Layer 7 of a small transformer language model trained on English Wikipedia (10 layers, counted from 0, width 128). Numbers have three digits each and are written without spaces.
A neuron's activation on a vector x is GELU(gate . x) times (in . x), where the dot is the dot product.

Input weights of the MLP neurons that the questions are about. A number n stands for (n - 500) times 0.00062.
n11 gate: 657529375650387569598466479237377814444475420412366592665496275634487386550432724409524348516774558377455375324631624272554600532360383629611406701206421316458483471554418358500746529269301558504659512521343397286311623760380463559471369688584488523374659459796521287320714543733467567578654250712597421377542398388447357797466335525771492382404533407430508657551462675615576325516500
n13 gate: 636605721853432462504496593512607685500354575492249657478703614621736553616437624222632476542311508591450566523481600546762547574393345312666492504469438385703606458546370527302430449642477527660453359722324558485588466427763550379664466630463439606470399308572589391593523317558605481508538671310568597515577595522401500424700583508455458613535893560588564288685508352462891663500527
n40 gate: 572437791466708467732688538504496475398534357214508500488459537593376393240476626643455376496374212450316534433778403806211525436613467422271421396392294231657298429517546430452367312389357500555453683412280320492546595362580609725790554476480570595619683600582483453531357428580331580521245352521349487331390426577533603277417255646373504404319466492292562466295496512529418458369075
n41 gate: 468491444419280613126439504487302504759398483638446228434504483711504542628381389449512552638675642538364568445517430378623582978729542550476483577559854482324383559440555621144467713254534428428504635517666381593534492802615623448324559541294634701734577694321880388445309504530290388275608444341541641439500596558651513425720492479425492552573586363614688525561431462568496311666358
n46 gate: 440521525603462555347443695266162479554665336504604521524695375536468317416490514387256532528422528594374624343514422528500461483472665486291660443416486335450439489444472538363429522397271496378814514577681567486552583528602433557441608463486611434365326591521429678324734620606504560514324425638445496514493735579607698258518507486404542677511376486612417518389496361644489745284517
n65 gate: 432416847572747469308673448520504603504551400681418597585566547616468578591619584504570662566568404688362572928406569398555436640634275350435429240453607564568354765496575453598432496350424567444697547236575622508359343397484492496578370358431574624395179437449313440449477609305659496413803448527218640287528352369328539258705635342492524696476416395693438532492468613567443356461496
n76 gate: 670655509453239441437179483517487538475624550630638556608500812332617659581422628137729474362393384635470573500407475344653827293470617562390652520373415314629836381432610525795647674419573526532569593479265631449639508590457699215626487846661496460617634449232620599437192448521556491530446509487728393627598517711471613634716492424429614350350272575483450347483708361649692440529450
n94 gate: 532731801513573247648322663370554517657596532525660272500460504534508537417448508546561356418471202364330596393537520365189550377314557294384558484430250312550657454467451283571504258284529720324399236595536546604541685429667417723516599311500377531488416583345229571746285559483600303541443483484484676492513688613484451402517739500569488433374550459620639695453466156376547290115467
n95 gate: 620821368640532420504338414459488561635431452542484587472667758546512693745492553504668800428193525508443274593658260681333545504500408440316496445747615399578533565263338576574488329485623578469463532443566118451370298492660472566448577176437391554757314557356414426644628403467430290675504368387365508567307556508343706572631468309528779407471735420593548516525504258585726624612604
n105 gate: 476492597513353570172295500258571723378546631380363594504549529432427450757484610647578431496293496679286576621263670537744640428554574643399417765675698363453702278403737318736504491452428412496705250600556550496583359487407638253558433663533458782413611446566441292609237568479217496370384445521402398767449314451417678723531590467607379268589479442767393420685449313366457462681438
n106 gate: 395355466500418479362556526568693369394644718246442569656549742504634687462656564576550310400466329517567470341345402216475773379319305401565408165768665388081504698420668463251427603588615428317616357550568668475500316424559424350412324623512542420438646424637572598531570468606564619298537624704434432463258792537696567338496537744720379632351389359693434365509702300614405406343479
n115 gate: 583691508472508345644468544440363476626757400456481267358431594540371376373416472389284682376690500363508349457480294434488264572469752596671159417660587358576427393508347321425576548511389385522777441531605484496469543563508598528512300615534652564710484539263151504463392545317659680496543508663531385382262652331644676636381323421655469609424440628217632310431645531441476684720613
n140 gate: 642444543384508312454513118358458338459389198535433578889541450384517416381364483794874444575568616462470753428462525454564427670619400724210589662433824529440530619291572622532365470262645538368409454453682352687508437551491525573471530521500244432316358661521321397622500258517727556805592642479313384611568383525504408508500463458371631601453642558623375615183491315839365444392525
n165 gate: 421614435660287396582381374389493424416432375577593592467500496649315756504452481549548777459345363448364394463392358623609336615590433651236388586380356490454461617545406522417377558307769553418699766425457680402751463413519519320206567438676604479634576613533420424385445614314291633583596511496368356525568515434288634314406445496589605435663652511654593723635377280635554439283481
n166 gate: 318533574586397636250562488558342496271545274595588371460452452421562404598555475406608600412541624492374381751472524605239566512264724770398528547504553287755542455402314637244586192535500651350413650216450642162342302655340792368367431571326516697712628253528238599458560693578627496374556446420655488359570432452448548516568492431404435376533393484532396321583351560565408599600263
n177 gate: 638350672445620511536637449636597558493493556482514382384666522607659525565809310482518556504558353550609431381248598446645562216464568316608482777558322429306771594500691564510427567510635703521375363413621529341554353380445471603708460507521539624311643644386566496537461393423427548319564474636595409594350536465504604289515627431518338693522559475716486754363463450457381507791464
n186 gate: 476622593500500488632798694521292358399412589411306534671704781691466689216439378152410445340445623562362681434421569256567627548496533720560554516475517543462641596420649615496564496132298592606339620500655263517579384358492479415331454815536517797656394629492672546605312544433500437421434690669573551444387529528467694455504390267471637500580259520496570400402377133788594504708405
n222 gate: 364389537631762624766521471615532459536492651392572508441298335343596913435618459598384687324643479585496508484682784456561512251561620583715512527379451521352467317386451608694657629693484667811413617516741520549573415406512650628556407366326581238524545597380688603307348168451508508419796430319341455692578408635548609520534500610404569682381521520488244378292467516500475393548528
n11 in: 500508435459386536648372390382540285488634614693301496394646084361595389658602634605318488333317508532540500468372570464569631411540623476422400573420492472570612488233600783504465343676451617473426448617577536121384168488390436401628588719449396611305852468703662279440409680439524598625500582345555512216500636445588776536647480363441524631435598611195516617504475656439417312362532
n13 in: 549631397369657388589496472488465299618630607624481624305458220384360457272569646563342227573441548601700346570718428543594659519504604623500430466313319544297411696532519504474587512608623315474596578715537668327523523378480480340547211595500718403523484445369500448631723671417599548394407421543350373542449833588690519543447420293600469653199631473449755815404376438567371750657558
n40 in: 504602403178578504384654559504542668524660553547757320467434737577577347559504534673418496310665474217563428262483492346555504448353562619508475508496243561683453597673246624408387672372339555409726579529548613534713587336111399393438571459582708206368219747488694717594496855441513288689558288434623411561547612414367571471574529475582758620496381347592405550646423301689401738521376
n41 in: 719439614431437595352286251431412451676496496414464496551622464430351643520335545139591620572532533556645484187684359592520316596560488327516239569508382493545728516383644376408710653443699791279648472448639440621604392593362536594436392340319660458468627299675557324504207546618590484488504537484603728313732468567368628663429508536464676477370680448379401601541447444254355206381225
n46 in: 179418465379322492542429523500615516444298564252649669398360485449358538229414481721451591302473531726573609638538743473682660537651428824463585489331593497512583624570765702658221453562488287420350404500751427496581427368461349543615712433541703511626429600489465422302500485582278586496416547569606480548652378617405649634363715381303377353480574375677405415532500397469452414326447
n65 in: 445571529462548333287652600797566571637409710538439584669383471445635459355255467417451487651483580385463250590516592328566533389644366569357500555233288422441241653624200631441392546547546492344593673319433843599640537417438636353418442316311561410162592183557246672435322547571487538702541504492456417380483590641549439251840496710394467665483383403438382359631264369326559287464471
n76 in: 620754496723496653693394806583306509907821563341620337462639461469562406400630705474551522598517553813496443595603517556500522545664398445458663740612361563377402677695337440319537597672757561459289319720488444306457607340517448249526582320651461574449601332781791430737746590583195636599462518615546609729539487580620590602662660478313376463640762649418623361544386607409327570398483
n94 in: 516615415619397566650324542772391698427559574500442397701332387560616691327304746268846453310221615475475564195663508504466530420492388570779462552508128507815323382449425330600358466412547374603637508580404580382621625597403357590350354651361683301612637571558394547586471508627555381534467338292681547459517351750454408571417430303401358680250751380492620496444530695550500585825554
n95 in: 217508152387567271635774512342380492333556559590437614645347464439471468584453544641414549437290423448704524420492512516508358320404894355546221515603685386378265416383588488485396639184763673527651476528492292324656381363411636618532548477516421264508467508453379524519417481375460565600346484417539253310512504480480480421396406224539588546091520342580539556262696460540529480645417
n105 in: 481776525401739669605467508603601357658496361463303392377432395537383564610366545525392525672459826807480689609318295516443566294577484357382180488589729538467479488586585536519586550550529414588401427614694594406609351447615703769355646480520419450516335390428418595667296318212771582496532418520452504406147741683572480331716488415332476690541541544480464296333637331427638331532247
n106 in: 701426398496583492576355336365330520516419480682480421318666617784425500455366263374611421628716471460447651561685555452407557295269357266656750570492467549553425601716359424388582770539300455527603766723279281496589335297308459554400359296354468415356693706484320640485444431381713508573516504396516647336545448646588540684660417488349407485435594560221548955488488464472492640548524
n115 in: 305569453422650433648343849776657384504663350804605222442587665409330479509707646483692517277496327563491681245280686538632465802709399617574492598453680694586351739466572420207467408431307453532656305526659411462623394466629594253669564574616648686462305432500509526456295589362345668278542651466563728372582525608226479441389446670332695407371409534568412521766526361509373444408529
n140 in: 504287637491436431344719549398391645687386483169556764615427326553679535447308513456599567345641344452689451548448339617548771479772470380475299513552548733407486750641609574337534653346646474417598443636538636285513309460438666487543426372402687446401148312180747571651616396363469371487768216864217372335310457389353543478518337448422483471544620483579491689370393292325523309328193
n165 in: 605432385607615713434428687580359358412524588456651456320404391472392500587305449362619693690374639523524278281438386512614369395355218642394688410699267490408444414512555566609651480616753461344436379578402708425477492532243524236613738481496340522326440394604623568719696612567278786206492452349538567424357550408531496640492239586627442478492631353320369661359600453512661516592585
n166 in: 462344540556431399367565668412512552512647446544480347527380551705738523266527520520426358543468484621441420559469554649631528330575574573530590534567500602432520492532484496413648427444599405567886590626462583619791473448468555363437414542584477691535596488663810428463585320935548500551706492570454556454759508589691531558447751583255723474400568341933469844710657406528626792550656
n177 in: 739564284678511334500561614352552579482425540297378683471493567732312637504635534594515627304496538485695247530496533533455508335567334438493522529522647523530435721395470389643551458489413380468744507373661474646507578398341601774207481351260329429526534549293436819315482379470666489642633310544445470561610652409663392618332482373393563536360272581455367560538611522657746599610585
n186 in: 365418388474575804178535383561261311612509487487877439550429330291417377530396681405487592698526500564316435560547459755599409439671487391492581262534633607448372556212547479378417570826539406476391445526570564791428662543444303561364594641554339646551396645542466708560399439556548877406281379377383375446392470475432530407620391427382538337764812483474921603355360559273522192374361
n222 in: 473344361639777660701566377385516467472622603541648442449369403533413624508532443508432475480541471576532496605492688424468418283565452520664581453552622744221512423219641584515676674885529720734463484715663508743682375366390561492669359319413428254684545431320533479289540203430557443492716594244452279555574352634708596420470635484213379485602644432569364398413368464342463307560528

Each question shows a token from some text and the vector x that enters the MLP there. A number n stands for (n - 500) times 0.0095.

"i": 500531321440506639511608589352493510639476479617550591451542423457503430425539692620500515531464473530510382614690548497489441582607453497486527574341499739384499392648634498556457472603305547548572540581615767406553607477601511463469487260666550558610363595509389482286495337646456567482388384473384538482430469496503459568331346536626414482524471472643531445561613462439448507631580
The neuron with the highest activation: n46

"ur": 561405570545481531571436502475540491692495509388536543502521514548498288231509415474581484349657468443526527556612587481453540525529468480418663508376440772478441374551563517524539691521526547486557518354556422372531474506418462579627550505413613484544539441432345357568544582342558569619477475438418555541605534622448379470415357651610547669440484477680492571468537463533463551560608
The neuron with the highest activation: n140

"|": 516546357440437526408577658685506462488316531330475682498492484566576568626498638391576349627462547466502373575567455637466536517504570541616442603458458705738445537655642511471489506654567690739591481383492617445424489560527458704472521441517433458471551446415462417426334308519539434363432482317413473556207447502557493478505554478534603478496579749499399599418397596544534635418666
Which neuron fires most, and how strongly? n115, at about 0.19

"ind": 686355401544444527579412336410567426779463605548534560597598533595616442418514427470388526518633603452468506509658586617474569529605449579386620525126452712384641656615494415426552425532426557448505554438608325584559697586392485550488454487540518437434459502491491506475613534476512554550524440428413386545602471393524441409538537480491678639407490434640520557271368517493517540459588
The neuron with the highest activation: n140

"'": 605449565455489480655583512565487557552530408326445802487575505533763461536559503533540421359388619604516563382527689533622505432464606522433436509539195685483454333563417484470424558516419557482629434554469420325474508565476516496334298484494487448446613387629683453399538415480181438510416721334530551508492680606582573508566518561451513688369669691406508427539529591514545507672498
The neuron with the highest activation: n13

"ric": 331515630412681565364445552336740500606434567289628669522353617319608429635503574456447467566471677409526602467584663474516400411833406428428761564307393650578584429485721426505525470548622594449642396620380382363632492517520466477598331448459497385436484486545520394535568535493487585459427409561458527418464500457501445506489531519474540349413640418703445660519539604433486441391545
The neuron with the highest activation: n140

" |": 307353437440433522401476630487732431560319454437591499517502618437576477718504729566531384534635625538579387627607728539568674442614390409644558651450547614409555608630730662473462393577396534586609462515470463430482588531493463515642591447371392551445539495455470483562331509511605579420531325459372449533383528467433576457570619523412364348380492559374323574276677565580460614405620
The neuron with the highest activation: n177

" ": 401513466482659655476645639402502478254472632390491441502456499515499538394422448310332480479448478470531410507419541561476570441637344554621553502508433771725511505474566492488559514588486484704543532576608537544650566441499430646502514494425474515628416512546472532438426492458651418484428517604383481460490528623524543440529634584512428579603552618511569522540391410561507517397321
The neuron with the highest activation: n186

"U": 383431486435517575471466335407562559552524613444611309561439564491490472576682283486515476452546685638508425497613501521541541349482399468587597473591467641449757542426585432401500422385481554559607516817568359701607428506481584505444308481480430279537558401504637528355340525423572384416714452495588467523458379570526577519543351702369547534440526488279549462585544470632495512782336
The three highest activations, in order: n222, n41, n106

"ir": 625405456416529791558560467170661471592394694546482514540415435708491540596426602541475505501578450443518771555612455444425492566631448551389475569577577569446401493496724349534710391581396574509660460446450399323511399541580456500388523442425375332441371442520475426531510609502700484361200467462377538528520423583714312415452558722503425576332758517618483512506518358425443605522523
The two highest activations, in order: n105, n106

"y": 547460492392597631473493466420473464460493535649375426540393360617575376676540453466491574428519544645669516586521414452726480463452456436412547456394556773388650290498509614525531644433421393560598488556615493536572498498508541390544469511485608393539516500453462482364417601484516338497510573350366601502505621417467397486595617482367475492456556423586457719588227405376528423436389
The neuron with the highest activation: n41

"ou": 651379379416452666590617587474534494499634532546521462558542611526506334729655533572500567558504611567374612517592472496443458400437583403453595490537625749371398579476500472559548533476401474554723642561388396443438357398688451430443458432415424377534475561541471548452355520523430563310495605328386593508550574598587512438665466743512355535512421548546509598530583471594675551623551
The neuron with the highest activation: n106

" St": 443534517529439822508324617718420392691615485449559462526404449492595560592595397505560468357400502568520435481542584439481378360575578501468551435476239742558563564578415488474539600520476565543496472604474487379484468430488508267439515376526612488465517566502527673531475541404346604490456409379466482610390517520319676495670654586491441572334434665412408555450586447357569477553574
The two highest activations, in order: n76, n222

"ence": 510469468383482679456433483192670327605517541383419406524552362392364517514481504383515389619673692542538485466632517548631478357575310479538485440458500578564516563645562669588508514463653397469559570619457438729477477642481404359350374451447456487373539494579513616300408525428695533415601287458501578470552209590312548486605409497442388274312536678577634495542319489416548412517521
The neuron with the highest activation: n41

"ram": 523461628492511787502519527447543471485559526613537311606425408470714446430565531476451567524590613560544499445619543577590494444486417524520544611328383786663394604441518636520512422516494425539580395561301545591529563459564418696469318364428430490501506472541472525373588605548539391427477513547489530488589480378490496362595404408380538522405582559418476607526388441544708386475401
The neuron with the highest activation: n65

"c": 561372369460494619559432478455485493609735424402527515534510423355360637443467455416508440553601501405487448558514524561583483557486537447408592544474277719683446306736527365504549451434393485512710561609599448527608525413417541482501439400500328445556507389576397571496485482497583501645338634449590380528519632560335604490619454632391574749516521516417459574376489583537351415640369
The neuron with the highest activation: n40

"le": 694542428360450637607508499530432481549701491383481613501510467598402461456604593406567460452474587587444556583675588503514465325463568626446526471411425752448393441551467455471505625637527430534695543480511667632551468531534329280562267361562505464528563395512548597479324421460421608497496488374485554543387497596468425444650340503467413566371526652547582543628619454451580521498528
The two highest activations, in order: n76, n222

" |\n\n": 351320427402553458420495582371440517637517394545564693587449524472551628443486554501517707538550466530509463468436495537561513616609287528587564656466226651730620373653736503446487443547499540507762453474617684507463575567469403644570521487402432446452428440535485387346416316554476697471423483522407503714448369514788521467643467555438443492604623436544524514311447489663712420393591
The neuron with the highest activation: n140

"v": 484488429538643501544591534496713532511460493454599488502440310490585309724583567517469438394356600404594420646529514419567430360669566559546530515491720696542787534669559523562528351389520697429514565610635644439573622384569443458635350428521427325492391470516375600473482483399502523535482477495426596554408834436310500529473602377614627514332503324445447446416387357449613554383559
The neuron with the highest activation: n95

"m": 477435449409757637457569422364410512505493617574558514569343433518533315284395596532459575459533636420519560547477340455493621430557438541528518441560518728555561497536474682594674463598500470422540503385594539457611513579479418648625552431445364422480627435447523341368378642543496401530410403514555499500550383368377375428361543597335292425403653541759479532252432491474436461496487
The two highest activations, in order: n140, n222

"les": 555398453401555608483453561369512506616740472617515500558529448394447532333438477436458522433575518541537423496583400681529462560633593550588493465479529821551509449562537484460486572684456507453518477533543389614463435472451505420512262484443347520464483456429443511455500527443504517535546534423553404460524528402546481482548450459500507614455552440422560414554525486382424483526382
The three highest activations, in order: n115, n222, n41

"0": 434406515362574368493489596470479600594472777617503384518320545599382478280331538449412346403394652480627489519596463525512677495351461627590523712551651574580452317629386609589581418471522503502830423566573479317578464552443510625566494517379361423515645495532411384476375413537615513456285459555467451424844437503454571502546544672462462646418460570431381402375384502551461608651555
The three highest activations, in order: n166, n222, n11

" Fran": 505530498387464695432367388473545569552731592510493496545351558448516629548442323541531580380488513526428517558505350481580301416655423475454643452484464747543473437571739422448518634562341698497503682634535440478456452409511459541614542409519482534486454512462450449501400507500621516598520572494605423389624524617395542469663443604459426586406635614448517443349644462538362415714540
The neuron with the highest activation: n222

"\"": 529491592477650538549525462531565587509552515545386510447509409452517635514567703479468565537490477615522567470579668669579379515545579592427581381518465730582463449424390477442576543660491310454758418510561723322491559486615376463547390337500507503534505410678646421333389448493369403608578412340536362450563691574494431512680472520443383511380514717477470479599459544491607450644460
The three highest activations, in order: n222, n13, n65

"ond": 459251378512456567415500403209689283678399775440536444473475515511581502586438576528520547579544384573419410585596484466470557453522314415488523609445374585519592539604641438552562270588510606443600620631493392524630627623411467306426565411346539486436604170650475560451574495721584629514487419548400404428462495465330524486453465465520652437406593657695375552360445552502440338511570
Which neuron fires most, and how strongly? n11, at about 1.1

"ate": 603467445397463418518335356560648328613455548552496737504599490488439361550519595219441437501583483545552504526422704448455574314263539507509521613480540680390508530615554333537508484601517495524565491658369534537456616547534489494385292408478515564559479421422573559425485335518485541350480500452366536495333480425481410469694295487437566607430500480682685489475611464366657493412777
Which neuron fires most, and how strongly? n13, at about 1.9

"a": 626577560519506511619619483495525469604466472576487622584527403480501516661465460501450509357458486516519406780625460698514449450520526462522500567524614768549461471536522443629500630395403385549486599475616331408441412422534611607454420309409643415611408558419504538460575408446572524423598510511472510573229691392482438364445403466424703523530530369541536478461381472451593489497472
The neuron with the highest activation: n95

"\n\n": 338497405404617513340418697381600551502542538398502628493521555493549542642596501497586536638551500565428425600393469579537468582697369555534392660566475654797577368657785467464432436506414594485938383479628560423525668524522492611550534500394462432533625469584401390314384445487479543447556516529429425707310475522463537463648534559445430621633558482367399517364432509587552421453465
Which neuron fires most, and how strongly? n105, at about 3.5

"re": 534363357427412609443566467431668486631389453591508582487463489485569539639495576405616460543434550573620548625540508497591456456511445531464638649294513671406491453498671445528371397610566586581658702464384879554527571399702355386516361371547465420506563410509505647393486499523498633284378514541507448493637394415453387390591423487452514478512741551602614523642578357524631604379639
The neuron with the highest activation: n13

"===": 290608418455485589504471597478568497485361545413560645410453601409427703656561670516468527473500522583542364539454633508546571465726315535540398623415277649659447404500706464334616318625454671516771387662549463353494644590530473518515443441570395499395731438502540322441349445611373605395455502512398475573542368462585573522476509456555485558599355720535557597337356541480624550451689
Which neuron fires most, and how strongly? n11, at about 1.6

"her": 627498568534474490461477589344571451770460424574624407527469446427495525506498575352508635507458527408546411474669485610491524440526558394387610488424508782454468501455750549505435546572361598419521551529478447463395402474410428554486426547461422487469490469409408502528572490459535575570495441258472361421530429524576398414448503461618587532507621581483612418489550515432418482473567
The neuron with the highest activation: n140

"am": 536306576424507501601651531491457566506518661483574347605452455534572467484638422610453541442723512469499528546560453498443591444498425461528531503410653747529444436542453545492511599585609440531359610445396361514498525592420546560540278355483392369541730513559339471416411525496515366671562537506474456501193729428437428481597434496506757599401427555427502474535433392469658466590381
The two highest activations, in order: n222, n40